Layer 5 of a small transformer language model trained on English Wikipedia (14 layers, counted from 0, width 128).
A neuron's activation on a vector x is GELU(gate . x) times (in . x), where the dot is the dot product.
The model reads these tokens: "ce" " Smith" " |" " July" " " "2" "7" "," " " "2"

The vector x that enters this layer's MLP at each token. A number n stands for (n - 500) times 0.0092.
0 "ce": 536 465 521 557 644 573 532 319 379 635 443 606 473 591 336 342 670 635 521 292 613 423 706 318 659 654 436 374 556 470 665 352 450 479 496 475 336 511 315 589 529 599 353 537 528 472 367 564 493 555 653 549 514 407 416 611 530 518 390 577 519 626 561 606 430 427 539 444 503 397 479 563 555 549 392 526 491 495 391 419 527 589 649 415 421 464 675 424 616 554 717 465 381 377 466 451 550 602 483 719 485 361 543 269 273 609 450 470 585 454 251 357 466 515 494 352 539 596 417 508 626 503 573 281 459 474 483 332
1 " Smith": 706 622 555 431 534 458 404 475 421 574 519 645 671 417 502 451 413 512 476 515 671 637 445 524 368 436 600 321 437 428 593 418 365 480 525 551 638 579 311 618 578 405 380 483 681 456 390 426 497 522 484 603 470 431 623 545 704 380 442 573 443 556 542 399 448 427 567 704 511 409 520 497 373 459 341 566 496 519 574 572 551 528 288 506 525 409 492 455 417 621 449 422 383 531 450 411 555 576 601 719 665 469 488 435 448 538 456 410 339 454 497 595 549 401 380 450 540 486 339 398 392 462 475 621 553 458 421 761
2 " |": 600 399 479 487 574 485 443 445 538 570 489 710 561 550 392 471 507 532 558 514 481 491 490 545 460 474 326 442 496 419 443 361 378 473 577 547 444 483 497 592 535 524 450 462 520 512 429 531 525 535 426 662 464 479 504 474 445 565 445 233 443 522 463 554 447 533 487 485 556 494 623 460 492 500 525 356 572 479 477 517 567 381 459 432 539 680 463 528 466 460 525 502 497 460 573 462 498 576 511 592 443 489 487 425 439 573 507 411 468 416 435 529 487 490 418 391 566 484 342 502 539 490 508 536 514 563 484 515
3 " July": 691 514 532 627 488 536 436 469 416 452 364 660 509 390 478 322 467 668 443 422 517 519 519 587 444 464 447 522 561 357 566 581 527 425 352 473 557 519 598 540 460 443 326 606 448 505 482 522 519 448 470 433 401 370 666 564 488 394 511 455 495 510 431 555 525 585 499 577 527 668 541 563 593 402 393 336 639 629 663 415 536 444 415 392 418 417 544 529 425 449 307 509 504 575 359 326 576 359 623 650 503 500 497 598 413 616 505 456 648 614 419 613 522 450 412 484 493 678 384 272 731 393 541 460 370 474 359 584
4 " ": 641 435 497 597 510 488 580 457 552 466 522 696 485 619 498 494 625 573 489 583 605 533 414 417 509 517 317 546 513 467 524 561 535 377 493 510 477 535 342 501 522 378 382 392 554 424 519 568 543 418 459 531 482 463 602 517 403 421 481 349 545 649 435 556 651 370 505 559 586 513 575 469 621 550 510 413 571 570 567 450 450 535 481 350 587 355 555 439 502 518 533 502 446 576 611 408 372 456 460 562 562 504 515 320 474 574 501 456 628 619 526 613 549 479 423 534 447 537 460 381 542 429 503 551 576 502 507 412
5 "2": 749 529 449 640 525 510 468 454 651 539 558 631 594 730 627 455 537 605 341 467 523 648 519 484 502 491 114 613 447 371 648 548 484 487 386 490 396 501 440 403 500 469 292 497 515 400 483 544 461 497 422 462 575 530 644 490 490 368 451 431 558 735 498 455 396 519 513 452 665 587 372 416 667 468 513 355 475 461 612 487 468 382 623 481 547 226 449 359 492 494 556 465 453 666 588 493 613 383 500 528 511 491 483 432 489 609 511 415 506 554 476 511 566 470 468 369 661 598 422 348 826 453 658 448 330 463 504 440
6 "7": 587 505 569 665 499 591 512 452 447 620 565 617 589 658 464 534 556 632 495 510 593 521 545 370 548 525 83 687 569 467 491 586 421 426 475 421 343 623 547 507 553 483 364 575 485 490 369 521 535 451 375 502 455 497 512 537 410 479 625 562 514 642 372 619 550 520 585 580 483 578 482 177 568 322 574 348 587 550 601 448 295 410 668 454 589 479 583 357 441 392 464 464 498 549 444 367 636 526 605 530 577 500 504 535 550 571 544 285 577 655 571 532 368 402 533 521 689 704 341 597 210 412 547 393 379 568 516 476
7 ",": 543 405 444 578 431 553 463 425 514 531 499 705 596 415 574 417 549 505 585 385 587 588 491 327 559 516 483 528 457 556 643 590 435 444 449 392 462 552 491 473 556 357 434 451 499 415 425 471 517 526 503 483 550 417 563 594 502 402 376 521 537 471 348 523 516 630 533 490 532 528 516 403 640 269 689 472 508 453 560 549 517 406 537 439 554 635 524 426 417 438 431 440 507 457 430 435 509 538 495 673 552 446 448 567 408 587 427 491 595 575 472 623 425 698 514 498 470 479 454 491 384 432 428 535 540 560 509 355
8 " ": 664 461 503 621 511 498 587 461 528 466 536 690 425 579 514 487 628 536 482 558 648 546 405 383 546 538 276 570 522 536 528 539 535 374 490 470 500 503 345 505 495 383 374 381 561 443 489 525 499 402 478 518 468 454 620 543 386 400 483 357 560 622 480 556 643 402 508 532 613 531 571 459 675 523 546 402 573 564 554 452 460 538 503 393 563 437 567 428 504 554 516 505 451 539 625 413 300 448 442 550 561 493 560 339 468 498 459 464 605 608 510 571 524 465 448 546 436 525 439 407 283 465 514 526 636 491 528 401
9 "2": 673 539 421 603 556 468 476 424 652 518 689 638 517 728 623 426 521 554 355 481 567 687 496 456 459 500 27 650 428 399 629 533 506 516 407 524 436 431 441 413 507 524 409 493 501 430 473 598 449 519 430 427 538 538 670 503 431 398 425 463 529 653 559 388 426 546 455 404 630 575 359 484 677 488 558 363 472 470 470 527 542 426 637 534 525 304 404 357 522 518 467 449 458 640 575 518 576 396 487 475 541 439 485 398 487 550 520 426 482 555 569 399 574 476 504 394 658 592 502 428 787 471 671 444 365 473 499 422

Each question shows the input weights of one neuron of the MLP. A number n stands for (n - 500) times 0.0012.

n119 gate: 693 506 631 567 719 550 345 523 733 506 673 459 455 608 446 600 353 404 465 413 490 491 619 407 399 440 326 536 432 577 597 456 616 608 529 574 640 484 532 450 602 588 448 456 385 316 447 646 607 245 397 394 441 672 431 674 516 471 576 522 519 536 678 721 559 455 434 287 648 491 512 588 449 490 522 425 355 351 415 474 516 754 368 478 510 419 449 666 315 437 490 654 517 462 635 421 448 550 488 555 494 481 459 497 352 404 462 321 585 333 564 532 449 612 622 378 382 468 533 415 493 459 400 341 519 322 341 376
n119 in: 626 547 412 383 464 596 381 606 381 435 507 486 395 550 527 692 473 409 378 299 510 308 497 413 497 612 500 386 456 450 727 540 529 396 653 474 418 551 265 563 510 766 531 418 457 444 448 503 365 607 349 461 507 497 662 257 426 364 633 587 500 568 357 435 621 645 473 721 467 647 516 586 524 392 346 529 553 399 726 483 710 363 401 487 554 355 356 358 421 573 382 646 386 460 596 617 616 392 409 594 593 484 474 437 560 487 441 648 487 596 220 430 463 440 428 584 567 328 590 616 451 547 503 657 623 700 343 663
Its three highest activations, in order, are on tokens 5 "2", 9 "2", 8 " "

n182 gate: 452 722 670 386 326 354 552 543 455 599 411 427 593 376 477 542 582 401 319 310 216 445 404 684 565 252 510 564 660 638 533 329 503 624 587 418 567 500 625 393 339 513 597 711 522 542 516 484 519 667 397 503 532 503 513 572 660 490 513 352 334 433 516 433 651 375 555 523 552 306 465 468 589 592 425 545 464 484 457 723 382 346 545 646 368 464 634 561 416 519 546 579 476 575 539 609 588 359 567 535 370 376 636 477 723 467 307 362 383 519 704 448 503 467 542 582 507 477 551 426 750 490 516 451 537 298 467 559
n182 in: 514 287 579 468 764 545 465 559 340 642 435 486 618 575 510 620 656 493 513 365 550 445 670 288 506 478 539 393 338 481 490 737 357 614 361 613 394 369 415 490 534 446 487 405 424 697 421 384 550 477 592 411 497 599 462 445 448 355 406 509 468 613 445 645 538 552 571 571 529 494 547 538 313 422 575 585 522 588 434 526 358 739 381 358 703 166 451 583 615 497 396 635 582 412 468 562 575 497 712 566 536 491 538 487 458 503 691 721 535 500 454 598 704 575 586 435 597 436 560 372 480 490 370 630 533 535 704 636
On which token does it fire most? 9 "2"

n239 gate: 717 524 652 686 429 500 730 317 384 591 417 231 524 483 490 686 472 497 411 546 514 414 524 396 449 544 596 443 412 368 514 531 577 451 673 500 613 514 455 551 537 415 532 483 561 191 487 379 656 198 289 245 513 634 606 545 538 447 500 627 586 557 266 338 514 462 603 597 609 483 436 456 521 235 458 638 641 574 458 469 438 426 534 410 560 493 410 370 449 627 674 674 684 614 408 628 403 483 473 527 683 382 503 417 497 556 429 354 455 688 427 528 618 642 653 702 379 507 500 565 399 565 351 628 444 524 458 645
n239 in: 542 675 680 489 417 405 627 654 507 310 567 616 641 287 449 466 585 240 406 507 342 489 370 493 544 359 620 439 661 471 634 304 401 485 459 643 429 711 566 555 500 316 313 496 586 536 400 771 447 670 558 547 614 511 554 635 243 563 485 280 544 628 654 474 677 567 566 482 376 380 617 428 545 444 448 561 260 486 752 559 669 417 446 522 749 626 434 663 442 314 393 439 398 699 594 434 525 403 493 578 537 636 797 449 565 607 623 695 690 641 622 566 353 301 507 519 504 496 379 496 623 343 514 379 515 413 386 405
On which token does it fire most? 4 " "

n69 gate: 415 743 558 547 531 444 509 532 559 564 585 444 393 444 500 509 366 374 503 671 490 386 472 544 707 546 485 513 529 606 503 404 578 494 490 394 577 503 575 537 566 485 306 537 540 261 612 366 368 325 494 491 524 357 503 547 253 506 621 578 466 561 627 497 476 358 522 584 691 413 515 534 415 447 344 564 355 530 535 472 575 481 426 432 421 487 594 672 663 404 597 467 643 463 417 766 659 454 454 449 444 630 380 618 377 688 341 400 593 325 516 344 522 647 534 820 472 485 471 349 591 556 488 522 506 595 506 351
n69 in: 599 533 451 266 453 438 450 443 453 514 607 538 563 589 435 442 357 437 509 560 570 647 617 631 559 597 459 570 297 536 479 435 409 512 394 503 457 383 503 524 494 468 367 451 506 689 670 527 394 506 386 684 457 527 438 568 369 545 503 500 666 427 668 524 430 506 506 372 606 497 681 679 554 365 437 558 453 555 549 512 429 706 491 450 587 548 426 559 561 421 530 500 537 226 354 511 471 500 541 343 399 465 447 737 515 452 395 557 574 638 697 378 764 473 412 479 449 562 592 333 264 494 465 625 479 520 568 420
On which token does it fire most? 5 "2"

n50 gate: 510 659 579 600 477 526 450 391 576 555 520 389 463 624 560 509 577 534 266 405 404 589 551 490 347 441 772 641 452 560 422 391 468 577 388 536 524 436 399 444 422 602 681 543 638 379 562 427 574 426 451 451 253 578 609 573 631 500 630 458 577 500 703 779 402 453 437 370 659 494 390 408 402 389 584 650 533 660 599 627 300 531 457 407 415 551 738 553 632 235 584 636 518 641 619 646 526 533 542 610 447 494 375 540 652 372 379 423 709 639 476 426 517 399 553 379 480 603 396 447 573 257 376 413 384 631 503 327
n50 in: 605 622 372 510 574 426 461 454 703 408 271 450 487 298 345 512 422 431 503 450 550 410 388 375 590 551 584 208 537 497 497 378 544 526 546 570 490 497 467 442 355 558 576 723 356 299 683 406 453 444 484 497 573 417 387 325 422 464 562 629 481 447 367 480 471 500 445 744 471 640 598 494 533 484 408 325 542 513 590 343 383 267 275 503 596 513 409 429 404 506 566 506 488 542 330 494 418 532 379 484 523 585 551 295 429 618 599 474 341 433 346 699 493 510 638 651 552 613 480 258 514 458 602 611 723 327 383 562
On which token does it fire most, and how strongly? 3 " July", at about 1

n215 gate: 443 660 396 561 488 545 467 497 434 355 586 534 343 470 409 463 598 620 518 500 512 579 438 518 545 353 799 591 466 421 744 428 652 384 329 367 509 598 570 515 376 449 615 569 455 533 358 494 626 570 407 515 402 435 557 461 564 599 521 597 579 684 500 450 440 395 545 473 539 386 550 425 672 392 362 455 286 387 547 253 527 400 494 627 485 386 628 575 536 403 567 379 486 622 635 471 526 455 693 521 640 420 626 588 434 607 509 543 633 518 488 387 588 362 518 650 570 588 645 401 570 291 375 463 329 605 488 433
n215 in: 545 648 463 553 561 448 509 471 362 470 575 617 563 441 352 402 621 575 580 465 525 334 475 453 423 402 537 468 427 634 440 506 524 565 532 479 522 679 553 457 374 448 614 512 421 564 509 630 425 459 543 466 449 569 451 633 497 421 705 425 531 449 454 297 372 437 407 550 435 440 638 518 516 365 381 467 364 594 465 618 416 436 611 679 522 469 728 399 491 580 431 413 494 528 429 296 464 579 506 725 633 370 334 308 475 519 445 375 654 491 403 444 630 609 512 588 615 703 779 491 542 314 576 634 240 655 696 593
On which token does it fire most, and how strongly? 3 " July", at about 4.5

n133 gate: 524 365 246 537 667 351 556 303 572 367 523 332 372 517 596 686 420 339 595 636 357 365 557 507 480 516 599 469 456 457 466 339 683 523 507 526 449 477 473 563 419 500 558 435 334 435 516 410 426 680 359 441 555 520 368 357 720 530 560 558 457 319 480 232 578 574 639 303 652 618 387 408 557 466 557 607 437 597 357 273 350 262 398 543 601 375 657 533 447 573 497 387 614 420 661 566 442 487 643 526 500 426 582 463 754 513 477 537 609 461 621 567 633 333 520 453 433 332 376 391 608 556 588 507 469 464 627 663
n133 in: 439 517 463 490 395 610 483 380 322 429 486 562 283 376 414 606 503 678 514 472 327 565 483 392 442 520 363 525 631 389 476 309 463 216 574 433 748 388 320 548 433 531 563 398 361 561 503 590 433 524 497 700 581 395 654 524 306 433 379 567 472 599 472 370 548 455 541 611 332 427 748 493 601 266 444 530 534 534 496 621 590 535 469 431 402 556 465 561 725 353 535 614 519 663 480 359 560 405 372 403 779 651 497 476 558 476 558 663 703 609 747 458 393 642 718 761 341 524 429 404 294 421 578 514 585 497 351 486
On which token does it fire most? 5 "2"

n68 gate: 577 525 542 565 491 634 582 566 159 611 655 479 565 472 525 531 704 416 482 431 450 472 537 658 436 415 555 592 503 475 413 634 550 522 516 368 667 407 454 473 530 558 481 663 370 606 587 669 580 342 455 364 287 403 567 611 522 634 451 527 466 487 432 399 452 525 589 617 570 518 503 603 469 540 457 677 393 605 497 500 608 544 607 521 459 325 389 488 549 543 506 389 569 410 393 427 435 464 714 551 648 446 683 580 653 534 527 451 662 658 680 379 589 429 546 320 580 430 710 473 597 334 560 639 358 397 651 592
n68 in: 389 547 448 363 564 447 454 519 565 497 478 431 437 675 447 454 569 525 321 411 497 379 339 396 351 509 661 513 455 685 614 407 518 447 503 561 375 553 525 528 449 555 452 610 549 399 549 301 410 372 322 564 585 586 534 453 750 329 628 533 646 503 385 529 485 525 500 503 506 488 563 531 585 305 328 290 556 400 529 625 481 752 485 397 683 503 428 602 423 364 657 485 593 647 651 601 503 577 393 452 540 630 552 637 478 390 500 441 463 371 355 491 282 553 518 437 453 661 236 417 536 391 454 466 385 316 325 503
On which token does it fire most, and how strongly? 3 " July", at about 0.99

n211 gate: 533 418 607 431 688 500 553 551 321 451 506 481 532 519 500 544 481 386 497 592 567 364 402 453 425 417 475 442 366 531 244 500 494 585 551 379 398 446 509 739 309 322 643 620 497 479 561 506 422 362 426 448 549 338 512 578 456 538 506 476 752 554 693 401 396 658 662 597 528 572 409 617 361 427 431 601 506 534 449 578 637 449 376 329 332 554 422 309 364 488 610 461 615 541 552 637 572 558 558 560 497 485 441 394 559 635 417 635 534 503 528 632 697 610 389 428 484 299 752 676 477 637 365 631 602 432 541 506
n211 in: 503 455 319 592 644 374 727 643 547 633 292 573 413 440 541 532 414 526 635 377 435 547 487 343 374 657 415 477 338 465 458 623 423 430 711 463 458 455 328 569 488 428 578 731 578 556 503 684 515 484 256 763 571 400 453 541 608 374 427 319 535 526 497 432 781 436 329 599 450 503 525 572 490 452 564 450 475 398 520 535 427 363 579 598 587 590 321 312 547 588 446 488 471 618 509 352 607 447 519 632 449 534 484 344 235 468 519 366 412 443 429 490 478 516 541 471 500 396 700 491 483 503 385 522 519 519 420 329
On which token does it fire most, and how strongly? 1 " Smith", at about 0.6

n214 gate: 497 757 565 461 380 477 686 510 236 555 715 494 377 362 579 564 404 683 738 430 443 582 547 696 493 403 552 646 611 652 443 523 592 569 601 446 338 487 536 549 506 448 547 355 500 513 638 474 538 513 409 464 320 339 575 559 464 510 470 405 562 399 621 352 403 277 451 451 409 557 392 584 550 533 543 539 673 359 322 681 589 591 285 641 477 550 503 445 487 601 444 573 648 289 360 422 268 658 458 411 668 423 633 717 533 593 377 579 471 555 527 378 546 407 636 407 573 389 493 412 528 621 519 414 369 542 605 484
n214 in: 664 472 310 531 676 531 586 440 372 407 286 516 559 475 589 546 330 360 564 607 563 552 497 556 577 567 375 395 317 441 512 506 461 661 500 566 487 509 438 384 610 530 673 415 618 579 428 512 405 580 464 470 722 622 433 469 426 728 623 494 638 266 506 481 718 416 521 336 662 521 572 460 653 379 460 491 635 413 547 559 743 566 476 442 625 534 491 467 442 564 410 551 528 389 390 465 548 539 464 491 678 338 667 401 424 717 494 512 485 375 587 584 386 605 476 506 546 448 586 494 406 303 494 460 572 488 315 343
On which token does it fire most, and how strongly? 3 " July", at about 0.13

n83 gate: 554 353 393 391 506 377 530 370 383 524 442 402 408 618 359 646 639 512 485 411 321 446 485 451 365 455 560 416 410 491 515 258 491 266 562 427 438 405 713 623 441 464 583 325 331 503 635 584 485 297 461 452 506 688 632 506 661 457 440 488 355 395 352 457 435 436 518 573 554 381 509 560 430 350 473 414 485 494 181 509 515 531 518 711 414 534 549 610 497 401 479 403 530 448 491 624 515 449 482 518 536 582 380 612 467 418 521 588 416 605 643 397 561 324 354 598 464 467 537 575 364 563 494 615 466 325 579 579
n83 in: 420 436 612 573 406 453 560 477 525 608 417 473 606 354 494 382 592 571 337 723 607 412 391 513 415 472 544 497 584 602 613 601 445 347 468 543 393 487 474 585 435 388 526 715 382 675 583 456 433 640 659 516 373 484 422 389 681 497 582 718 519 389 563 740 481 494 532 446 377 567 685 547 256 439 455 609 525 537 406 497 471 484 425 633 481 449 392 581 450 393 532 238 314 414 519 328 381 497 475 414 376 410 469 478 450 692 622 723 569 353 644 583 560 455 406 609 427 541 575 613 447 665 603 319 510 494 354 392
On which token does it fire most? 9 "2"

n225 gate: 497 556 554 614 375 604 633 670 574 398 559 377 434 654 659 424 392 573 636 600 637 393 493 451 448 503 688 544 520 431 414 439 412 369 480 456 517 530 392 578 294 490 667 593 404 522 306 428 667 562 429 478 446 583 471 383 549 473 696 509 301 614 585 570 619 540 464 467 555 328 440 519 457 460 369 580 581 615 644 651 611 440 519 445 526 656 500 565 648 406 747 465 668 385 532 348 472 388 283 349 523 360 532 458 351 451 391 575 523 410 774 474 304 477 426 595 405 714 493 587 712 435 318 454 600 429 346 467
n225 in: 728 416 346 463 651 518 619 597 524 470 602 421 363 525 417 586 522 491 372 418 635 549 425 444 414 612 552 510 437 627 481 549 562 599 585 617 532 484 621 601 497 582 475 428 319 527 545 641 568 583 412 436 464 716 323 626 512 641 574 429 561 598 549 333 769 625 420 565 628 450 419 527 516 559 515 596 311 749 572 407 426 412 597 586 553 550 494 372 670 430 497 527 553 349 406 433 441 355 660 470 494 590 543 414 289 395 433 435 515 412 519 475 559 580 494 677 463 277 602 537 381 371 340 324 525 597 503 620
On which two tokens does it fire most, strongest first? 3 " July", 1 " Smith"

n181 gate: 618 500 597 381 559 434 592 503 510 506 373 438 436 732 355 595 397 574 510 611 473 283 554 657 586 742 507 374 466 370 497 592 557 473 443 371 568 553 197 710 388 334 605 708 497 266 503 368 516 370 308 510 348 638 435 371 454 476 675 458 549 717 516 446 601 607 335 477 457 541 580 631 684 594 680 539 536 565 636 520 603 412 526 477 560 627 400 428 493 569 417 535 482 517 287 506 471 363 403 506 626 455 379 417 428 510 669 437 470 490 497 460 430 460 842 453 593 431 657 582 403 513 503 460 605 490 457 698
n181 in: 608 533 484 442 437 618 688 490 440 528 435 404 523 461 593 488 719 487 742 313 783 344 442 668 430 471 484 520 543 458 520 554 429 687 438 391 543 484 293 752 593 607 628 522 431 525 381 555 618 490 389 374 428 477 611 481 526 431 455 516 570 358 404 559 465 438 634 590 417 654 525 449 659 458 545 412 356 447 635 516 516 362 659 542 471 565 377 373 592 420 542 491 323 506 354 500 457 639 343 463 638 553 516 371 513 458 497 342 474 646 461 326 330 374 342 299 668 500 517 484 396 516 522 506 654 730 613 677
On which token does it fire most? 6 "7"